Layer 4 of a small transformer language model trained on English Wikipedia (10 layers, counted from 0, width 128).
A neuron adds its activation times its output weights to the MLP's output. To switch it off is to set its activation to zero at one token and run the rest of the model.

Output weights of the MLP neurons that the questions are about. A number n stands for (n - 500) times 0.00047.
n0: 432,747,499,614,488,608,708,479,410,586,622,488,489,575,349,470,360,386,511,468,556,545,511,553,578,340,572,536,643,869,462,440,459,608,519,460,621,519,285,569,394,579,430,537,609,353,528,505,388,652,436,472,566,524,323,399,515,531,484,633,615,690,491,624,418,489,404,535,511,564,425,451,678,523,490,431,292,480,537,614,467,534,462,508,584,615,507,569,408,510,625,557,580,634,460,688,392,351,560,331,399,475,397,593,579,707,335,745,518,624,647,258,356,612,506,613,445,408,536,711,600,430,319,385,461,445,415,612
n6: 420,576,558,532,594,413,152,264,465,462,535,539,489,443,596,428,498,321,543,451,420,559,640,485,315,277,613,412,516,638,454,342,500,549,450,378,260,466,590,677,437,490,642,516,556,386,503,607,382,529,639,390,421,644,588,462,406,544,263,560,585,428,651,649,532,377,586,432,497,535,537,594,514,406,510,448,520,608,623,332,460,664,473,285,635,425,648,369,522,554,265,522,621,541,586,609,425,463,472,652,380,517,510,541,484,499,433,673,397,707,597,469,463,509,508,461,409,274,479,628,631,477,493,471,586,337,566,294
n22: 658,430,720,709,506,400,575,610,387,701,389,626,420,522,407,487,442,455,576,309,267,427,569,556,606,595,481,530,551,733,460,529,380,331,523,476,448,483,416,606,496,597,682,433,567,502,452,419,463,595,379,618,308,503,661,539,747,451,506,514,605,434,479,473,380,587,580,451,411,571,591,693,651,400,599,470,461,499,627,554,473,477,535,432,633,369,582,648,479,416,575,491,538,600,530,607,378,394,477,381,428,639,679,323,582,528,448,656,547,509,509,595,403,438,405,424,606,598,590,543,518,409,514,564,394,605,430,351
n25: 574,309,620,596,354,500,572,434,295,714,468,560,316,569,522,633,503,660,489,411,367,388,515,621,454,665,661,696,444,356,568,708,575,511,374,563,447,448,475,608,518,512,656,496,328,458,259,518,497,367,498,525,390,453,639,376,364,521,325,542,599,438,595,630,545,552,612,596,530,585,471,375,467,600,621,545,321,529,636,493,340,355,670,459,251,386,541,595,337,566,487,451,430,536,382,418,504,493,657,512,388,652,341,429,464,711,549,607,514,558,655,528,207,634,558,564,488,352,594,530,507,628,516,531,496,450,458,575
n33: 553,526,497,471,384,548,515,672,578,557,517,765,740,496,452,500,405,349,507,506,501,551,721,455,448,561,576,400,402,382,484,630,523,606,432,438,597,570,382,420,463,475,406,462,414,836,561,399,402,597,463,466,799,640,275,395,432,696,360,498,401,537,365,505,430,645,518,453,624,706,594,556,560,522,435,316,604,475,459,557,610,550,490,354,471,531,574,584,378,503,602,582,359,764,382,460,503,522,446,556,445,467,519,496,349,572,627,438,560,382,390,414,747,569,679,431,391,748,136,511,595,470,670,356,570,422,625,347
n57: 564,369,536,445,489,525,493,605,361,515,494,521,497,471,568,423,447,426,448,603,513,619,581,648,489,578,569,537,601,694,458,273,603,553,192,423,482,311,576,507,584,471,529,487,506,498,468,553,676,548,476,536,692,704,512,346,353,424,443,713,585,516,471,468,321,769,538,395,674,423,734,325,615,489,511,444,421,541,532,648,651,451,212,382,472,426,399,604,614,460,475,760,570,392,279,660,392,498,520,309,368,397,505,726,563,624,565,364,592,319,495,215,450,710,514,353,352,516,651,536,318,366,538,502,380,704,475,491
n68: 431,637,596,360,671,497,577,467,337,472,429,429,509,534,579,430,635,446,446,359,444,317,579,481,374,626,544,494,517,532,521,442,420,567,425,330,554,482,458,324,570,490,524,455,329,479,718,448,498,691,664,519,459,566,242,553,421,582,557,524,323,270,500,459,369,590,720,597,564,365,591,431,322,520,426,481,547,485,470,547,550,434,705,441,503,517,527,712,433,359,346,417,529,432,331,527,537,397,382,583,693,694,482,635,456,525,508,511,522,488,618,277,567,264,635,437,541,356,485,421,503,390,479,547,450,541,570,489
n69: 590,426,570,341,658,491,452,419,336,672,615,671,397,649,378,524,625,527,453,634,456,328,532,341,302,574,443,449,389,461,581,599,583,603,510,538,436,413,630,441,480,439,572,458,503,399,467,416,619,690,345,510,444,479,577,572,529,343,602,459,326,449,484,583,564,661,561,576,612,421,333,424,595,213,664,508,356,419,597,429,547,586,689,425,510,493,575,446,461,533,400,410,568,308,682,533,424,257,531,464,337,464,637,617,384,243,464,490,397,593,521,377,514,453,662,754,519,496,421,485,506,390,489,569,424,519,779,270
n77: 611,355,451,473,661,327,550,597,563,539,540,408,571,512,590,657,477,583,434,520,607,350,508,441,512,324,552,619,445,559,448,443,613,630,535,345,615,437,546,475,660,314,500,484,430,462,669,521,463,353,446,344,474,833,475,529,446,565,638,425,463,480,525,421,362,504,596,454,538,322,500,595,512,428,538,355,394,724,427,569,489,772,386,408,469,249,530,453,485,603,633,495,423,498,560,738,500,391,353,451,574,555,539,534,970,443,484,400,450,523,465,442,524,528,619,495,542,610,482,590,486,607,624,315,453,548,484,502
n79: 503,409,617,463,340,458,750,579,427,366,438,122,478,516,611,541,705,528,603,360,600,488,566,514,712,613,636,504,587,469,788,648,351,595,533,431,345,323,467,547,576,448,784,415,512,468,430,736,484,491,545,280,638,426,435,472,252,580,384,621,497,603,701,601,378,732,500,517,632,720,537,557,433,513,400,525,568,540,394,516,340,530,501,626,309,372,442,619,484,534,574,559,512,600,392,454,569,631,410,334,643,628,626,534,425,677,380,421,586,386,455,331,421,524,434,440,443,585,658,398,502,606,440,295,502,496,589,541
n86: 408,618,487,558,472,253,469,579,589,432,421,509,848,446,549,328,554,663,341,577,456,547,626,503,489,343,611,290,438,385,613,365,452,339,413,518,635,681,518,486,621,661,373,243,498,413,587,443,449,492,684,373,357,456,408,481,459,483,648,662,360,261,605,577,395,441,592,524,534,490,541,732,311,514,677,351,546,431,398,353,424,547,595,232,656,449,506,469,607,542,369,478,442,653,416,538,606,659,599,390,435,571,464,626,462,566,465,623,457,525,532,382,579,353,536,566,570,581,472,476,494,371,524,492,609,407,434,455
n88: 340,578,719,436,546,390,568,399,486,611,570,393,620,513,381,521,550,419,484,498,410,277,419,745,319,693,561,398,490,620,448,465,356,548,406,421,512,776,590,859,412,280,502,428,570,439,685,538,563,447,668,428,491,487,509,421,379,598,669,528,495,453,456,584,430,576,784,610,514,513,553,593,458,312,593,424,456,288,443,593,673,359,400,383,440,421,510,449,609,617,638,470,603,604,588,487,436,635,317,571,450,555,581,500,477,622,700,308,557,516,465,467,760,579,499,459,455,430,542,464,651,680,521,585,599,455,453,622
n99: 494,589,369,412,549,626,334,594,525,464,533,363,531,695,492,461,389,472,621,485,460,454,567,448,616,537,373,404,461,552,495,454,507,528,623,410,518,494,419,698,199,400,473,632,730,521,647,442,352,622,605,513,601,323,367,466,562,258,405,415,652,611,469,436,663,648,636,379,430,528,554,727,460,384,306,560,467,527,561,401,390,572,495,369,625,498,524,550,505,267,437,557,316,507,571,242,552,342,602,437,446,688,538,453,649,547,402,445,611,610,524,577,597,324,711,489,340,481,323,405,275,387,420,269,391,487,501,405
n100: 677,485,577,519,448,375,461,437,415,427,793,476,548,592,589,498,470,487,409,508,569,400,360,410,435,500,446,377,590,471,570,538,266,521,476,326,617,467,481,500,398,513,256,550,493,422,630,503,459,527,546,577,668,398,420,623,498,572,506,572,444,536,439,518,744,533,429,799,356,466,479,617,511,463,592,432,627,373,444,337,582,328,482,442,551,305,272,484,441,589,562,550,364,463,587,501,509,391,512,354,496,555,367,424,471,467,360,533,511,505,518,581,479,647,543,411,523,531,579,265,623,422,523,482,497,479,494,474
n114: 313,598,442,534,535,532,617,419,629,432,411,519,683,566,640,414,479,382,614,278,515,605,509,422,562,543,547,476,531,669,453,642,383,710,427,446,473,503,415,523,495,601,736,506,501,554,425,399,444,465,511,632,355,368,542,303,678,489,465,323,455,347,335,561,571,569,465,476,364,577,655,448,563,425,471,433,356,544,449,397,421,638,560,582,561,295,615,370,368,372,544,475,550,514,515,690,403,613,393,552,433,429,611,654,445,515,426,524,790,576,510,605,442,400,476,444,441,559,575,390,534,651,574,589,667,297,598,421

Each question names a token from some text and the token that comes next. It shows the activations a of the neurons there, in the order above. A number n stands for (n - 500) times 0.0087.

Then comes g, the gradient of the next token's log-probability with respect to the MLP's output, scaled to length 1. A neuron's effect is roughly proportional to its activation times (output weights . g). A number n stands for (n - 500) times 0.00086.

" or", then "ator"
a: 496,496,498,500,507,490,493,486,509,520,499,483,501,514,482
g: 559,544,355,609,689,574,427,499,517,411,513,222,445,505,550,304,544,372,434,472,515,580,455,507,521,454,521,554,530,543,689,377,452,626,513,348,425,380,488,455,441,497,310,505,496,454,372,648,550,577,751,457,540,282,472,620,507,460,248,481,522,736,503,427,566,470,374,531,521,422,578,583,507,507,471,522,540,441,465,529,367,390,534,744,549,417,406,392,409,351,515,293,520,613,530,415,421,496,423,401,441,593,304,469,548,702,420,617,452,432,458,592,350,537,515,417,459,525,612,394,797,705,575,451,542,516,599,401
Switching off which neuron hurts the next token most? n79

":", then "58"
a: 510,500,516,511,513,506,491,517,483,514,490,490,517,493,482
g: 507,775,462,471,399,483,499,458,478,552,477,402,383,551,476,444,411,571,523,507,583,441,508,509,573,584,492,685,472,710,541,367,308,350,489,251,443,396,546,502,354,608,679,432,523,466,625,415,452,477,413,564,471,882,462,554,434,511,409,505,425,486,501,547,558,549,337,493,592,345,617,440,623,439,562,351,593,524,321,403,414,452,546,686,430,318,386,429,441,520,625,552,518,556,499,707,525,553,562,366,469,564,683,414,399,550,690,706,363,513,508,578,434,432,342,412,723,515,521,610,483,630,486,379,483,547,471,513
Switching off which neuron hurts the next token most? n22

" trans", then "formation"
a: 499,487,493,504,474,488,483,503,486,507,493,533,499,506,488
g: 420,635,334,507,261,559,633,655,596,556,327,548,623,480,569,506,471,449,531,629,679,521,501,636,567,476,449,510,517,572,424,516,353,390,450,414,618,444,236,479,464,375,572,400,455,548,597,414,568,463,381,590,509,468,472,497,419,501,441,637,397,466,332,466,686,562,385,353,560,499,515,658,443,412,484,345,213,404,500,489,364,593,493,459,475,526,749,302,567,455,565,541,481,373,514,570,526,400,616,463,390,646,486,575,485,852,338,650,552,428,641,407,523,660,536,513,477,560,541,477,598,326,526,525,593,478,454,448
Which neuron, switched off, raises the next token's probability most? n33

" total", then ")"
a: 480,557,499,492,492,506,491,487,501,502,518,550,504,496,502
g: 304,452,463,576,841,572,345,584,434,450,398,541,533,425,369,455,618,550,434,553,370,387,496,416,461,497,361,449,513,384,520,428,321,767,410,355,358,422,492,685,482,521,467,506,570,454,328,506,405,451,685,486,460,466,542,563,648,563,307,548,566,90,466,376,450,514,695,557,407,577,642,509,422,471,496,521,628,481,392,548,415,489,388,464,458,551,565,590,504,547,528,608,552,471,487,511,391,519,435,378,432,574,736,499,481,541,519,482,542,652,600,438,467,485,336,517,445,327,513,564,388,399,616,333,529,642,483,504
Switching off which neuron hurts the next token most? n6

" Productions", then " Limited"
a: 497,379,508,484,499,484,811,491,510,619,498,520,567,571,501
g: 652,431,503,437,343,542,724,292,430,358,368,499,560,578,525,481,688,373,465,391,377,412,493,440,566,470,681,489,535,278,625,573,486,315,396,536,531,554,491,453,564,438,573,531,388,485,345,414,568,356,231,520,486,332,617,539,408,640,434,399,462,323,456,475,425,508,358,573,545,636,538,539,623,589,374,547,427,556,394,617,455,522,496,564,541,676,551,501,474,545,482,519,453,427,559,251,629,605,699,566,653,684,654,529,434,497,338,416,447,307,470,590,425,533,378,634,593,395,458,420,528,649,482,359,482,454,448,394
Switching off which neuron hurts the next token most? n79

"ist", then " (2"
a: 448,461,473,517,498,496,515,484,503,489,486,488,568,366,485
g: 456,400,562,509,620,500,531,422,475,504,475,591,639,458,334,385,438,409,613,369,344,537,590,601,424,575,587,663,500,648,548,525,546,591,503,552,593,629,471,341,489,617,726,499,487,438,450,441,404,426,503,514,331,921,526,508,523,357,575,479,534,509,609,475,412,566,369,494,414,629,461,491,562,273,537,475,420,450,494,428,709,567,547,575,462,627,624,638,501,593,550,492,597,494,499,555,579,439,593,527,482,634,759,566,654,614,569,663,539,479,487,685,521,369,603,651,435,552,488,799,425,470,561,415,442,467,454,708
Switching off which neuron hurts the next token most? n100

" show", then " C"
a: 500,470,501,515,489,491,535,494,522,485,529,487,500,540,472
g: 778,483,545,465,417,491,236,487,474,389,409,509,396,498,583,545,484,542,419,552,447,470,484,527,391,559,423,495,478,313,448,466,582,263,589,633,601,542,487,323,470,378,141,568,553,416,413,475,453,491,359,512,439,532,600,460,431,527,694,458,408,342,627,449,615,555,627,511,451,555,386,419,519,441,572,488,593,495,554,440,465,456,338,550,633,482,758,605,456,480,412,505,403,556,605,453,512,470,626,598,439,640,359,421,355,201,257,404,432,404,513,406,481,655,347,416,415,466,466,414,387,528,509,465,377,439,609,469
Which two neurons, each switched off alone, lower its probability most, in order? n114, n100

" under", then " review"
a: 503,500,492,499,501,495,497,503,498,502,525,502,506,499,494
g: 439,505,467,488,505,547,657,477,540,569,590,472,540,458,509,510,473,563,676,550,558,584,504,635,571,359,355,540,542,364,573,342,751,491,469,503,572,395,375,425,490,690,472,404,480,659,551,456,564,466,553,469,360,542,441,579,560,570,508,422,456,244,506,424,534,572,483,479,475,565,830,354,641,554,471,469,564,438,554,471,307,489,410,565,338,378,569,534,557,624,427,633,347,524,533,363,655,691,514,469,351,445,934,532,520,329,607,668,573,447,539,466,503,313,420,620,549,463,469,584,510,539,538,583,466,497,686,498
Switching off which neuron hurts the next token most? n86

"–201", then "4"
a: 575,506,508,505,507,518,492,521,490,506,499,488,494,503,500
g: 578,482,610,503,810,669,937,616,514,392,621,625,388,391,494,511,527,469,423,514,465,431,459,527,470,551,525,539,417,315,539,503,352,489,493,426,410,734,466,515,476,471,570,464,559,481,441,616,628,508,629,610,601,280,446,361,402,341,501,533,617,758,415,378,492,521,256,357,305,459,422,592,419,574,338,478,385,526,545,608,568,511,561,537,434,417,552,433,670,393,471,433,530,462,496,562,461,491,628,655,590,351,358,452,585,465,383,601,411,485,360,483,502,547,461,411,514,453,461,543,557,431,528,470,582,585,395,509
Switching off which neuron hurts the next token most? n0

" 5", then " met"
a: 500,498,502,509,520,495,499,488,524,499,497,668,495,489,501
g: 462,607,452,471,420,434,628,352,536,600,255,452,706,366,437,380,569,400,570,545,467,504,549,484,649,538,532,502,476,530,489,573,494,546,524,559,432,497,604,373,317,303,611,540,443,542,433,417,462,332,487,485,584,118,537,303,525,521,704,496,479,484,747,525,567,482,527,394,600,345,549,480,416,355,457,454,465,544,650,553,267,553,464,440,552,685,282,719,568,390,527,477,596,435,395,344,337,471,480,580,526,369,596,506,475,551,427,303,508,566,382,382,517,611,648,489,366,514,473,485,497,452,508,565,502,380,461,373
Which neuron, switched off, raises the next token's probability most? n77

"rit", then " Ste"
a: 500,501,502,362,501,483,487,488,518,532,508,494,614,466,491
g: 683,493,428,566,395,617,597,509,459,460,421,621,457,600,464,700,444,365,361,360,329,508,565,400,423,568,470,495,491,603,481,554,524,395,452,564,497,417,561,446,619,682,486,478,512,357,535,530,424,408,475,465,403,481,567,406,615,651,569,486,477,499,658,374,541,457,761,504,485,490,333,502,544,377,502,383,487,561,513,589,447,668,556,464,408,703,884,487,351,604,495,511,437,500,575,510,460,557,540,666,563,490,734,496,658,244,333,654,449,513,578,515,556,432,691,504,215,485,468,536,357,575,430,452,512,563,599,581
Which neuron, switched off, raises the next token's probability most? n25

" (2", then ":00"
a: 494,459,501,488,507,498,595,500,499,482,455,511,543,674,480
g: 443,483,503,425,324,358,559,640,453,484,378,604,418,462,503,665,528,408,627,652,513,647,444,562,576,512,598,302,478,501,536,549,419,435,451,555,488,593,349,526,526,494,531,527,476,432,437,546,582,697,310,542,295,276,551,414,497,594,660,543,454,185,424,601,394,470,623,561,417,493,427,448,463,432,363,625,826,471,490,447,515,458,598,555,498,327,609,288,462,434,290,476,490,509,532,650,420,335,668,535,493,613,622,490,433,516,573,359,745,508,367,591,389,386,596,525,579,489,523,513,392,447,378,599,485,421,474,519
Switching off which neuron hurts the next token most? n68

" the", then " \"O"
a: 499,502,530,499,508,514,488,537,613,521,502,509,503,495,500
g: 527,381,470,499,497,481,428,424,641,411,685,662,579,451,542,826,636,695,527,345,433,531,490,496,497,434,427,533,452,706,358,381,573,742,520,525,476,519,413,565,573,451,448,405,542,517,395,525,251,595,429,570,495,568,284,490,559,612,602,577,434,418,479,476,396,389,722,705,521,624,643,572,413,665,614,476,468,545,358,415,443,299,546,555,430,535,583,605,584,433,485,580,436,564,472,479,305,690,442,421,489,560,435,424,540,567,699,403,366,527,457,518,469,463,719,654,622,522,519,447,396,325,516,446,562,539,514,559
Switching off which neuron hurts the next token most? n77

" |", then "\n"
a: 486,481,506,510,514,498,491,497,490,495,674,508,507,502,537
g: 341,672,551,505,385,712,371,355,469,651,398,638,525,558,524,360,334,495,357,589,547,567,444,348,446,462,542,643,480,439,623,415,300,683,443,482,425,494,445,562,636,454,753,628,439,503,552,559,393,336,523,460,388,544,447,649,627,736,398,611,667,547,524,616,506,608,603,445,509,460,510,390,457,534,412,481,573,555,713,516,486,497,406,512,615,512,402,561,454,518,503,329,459,455,658,363,492,391,673,360,543,457,290,565,459,359,589,628,550,626,473,620,610,454,405,437,502,694,445,643,674,588,562,511,612,556,463,509
Which neuron, switched off, raises the next token's probability most? n86

"'", then " Sc"
a: 499,492,517,488,503,486,509,484,500,501,455,499,499,493,494
g: 418,531,365,508,332,447,653,367,448,633,333,631,552,596,492,365,397,603,310,438,458,637,588,497,607,473,607,435,482,491,439,562,586,324,515,726,575,634,615,411,539,510,544,499,554,454,525,446,556,387,402,555,591,707,478,437,454,498,679,526,460,393,454,469,581,443,723,368,489,455,397,458,479,450,546,596,566,459,440,483,397,602,680,582,404,574,821,528,587,580,384,492,394,494,455,384,412,428,441,544,513,691,780,594,584,354,396,236,486,421,486,555,544,452,650,605,321,522,477,354,427,422,600,513,621,389,461,487
Which neuron, switched off, raises the next token's probability most? n86

" |", then " 3"
a: 498,503,628,520,538,527,490,653,481,509,505,554,503,494,499
g: 569,584,644,365,618,525,511,538,457,348,699,477,528,602,505,500,599,420,675,323,376,481,477,473,588,468,477,664,458,401,341,569,605,275,405,456,462,429,436,421,661,517,527,393,415,726,506,698,482,488,527,496,758,536,445,526,549,307,279,488,528,431,458,476,392,533,344,465,615,598,532,506,605,658,512,530,612,481,476,476,520,439,373,572,430,307,255,686,615,377,451,351,469,459,486,333,408,400,610,374,463,343,633,489,556,548,416,396,439,447,419,635,551,409,723,571,572,687,411,518,628,541,466,560,489,515,508,520
Which neuron, switched off, raises the next token's probability most? n88

"uk", then "la"
a: 499,506,502,433,499,506,468,524,505,672,498,501,528,420,500
g: 659,345,577,592,735,372,563,566,572,300,537,650,553,436,530,423,460,658,578,648,289,572,487,580,441,535,458,604,524,435,470,616,464,441,437,766,483,419,544,500,440,506,625,501,364,442,489,455,475,397,690,369,508,547,311,367,347,589,573,500,495,610,267,628,524,515,458,727,609,547,570,424,447,591,496,483,672,487,500,420,660,607,537,534,551,500,665,572,470,657,622,558,492,622,496,307,484,510,450,540,285,530,378,563,509,469,347,737,367,423,397,516,550,484,576,471,583,455,526,387,618,480,472,460,541,668,703,569
Switching off which neuron hurts the next token most? n79

"5)", then " Bog"
a: 490,488,467,501,501,583,566,506,480,525,526,492,497,568,468
g: 384,465,526,542,426,598,432,539,497,389,588,617,424,472,633,775,563,348,461,506,463,383,549,544,616,642,425,422,509,477,484,605,304,367,471,553,435,604,461,461,408,413,176,481,604,600,468,472,411,441,395,403,410,437,579,357,404,652,510,432,449,533,563,580,627,463,348,572,547,417,331,459,437,463,393,584,429,567,425,534,330,659,625,423,687,407,448,425,377,631,445,620,500,443,556,443,647,474,606,571,525,706,420,522,579,351,163,417,546,541,430,455,354,536,575,340,477,431,429,279,462,420,436,536,495,374,506,332
Which neuron, switched off, raises the next token's probability most? n57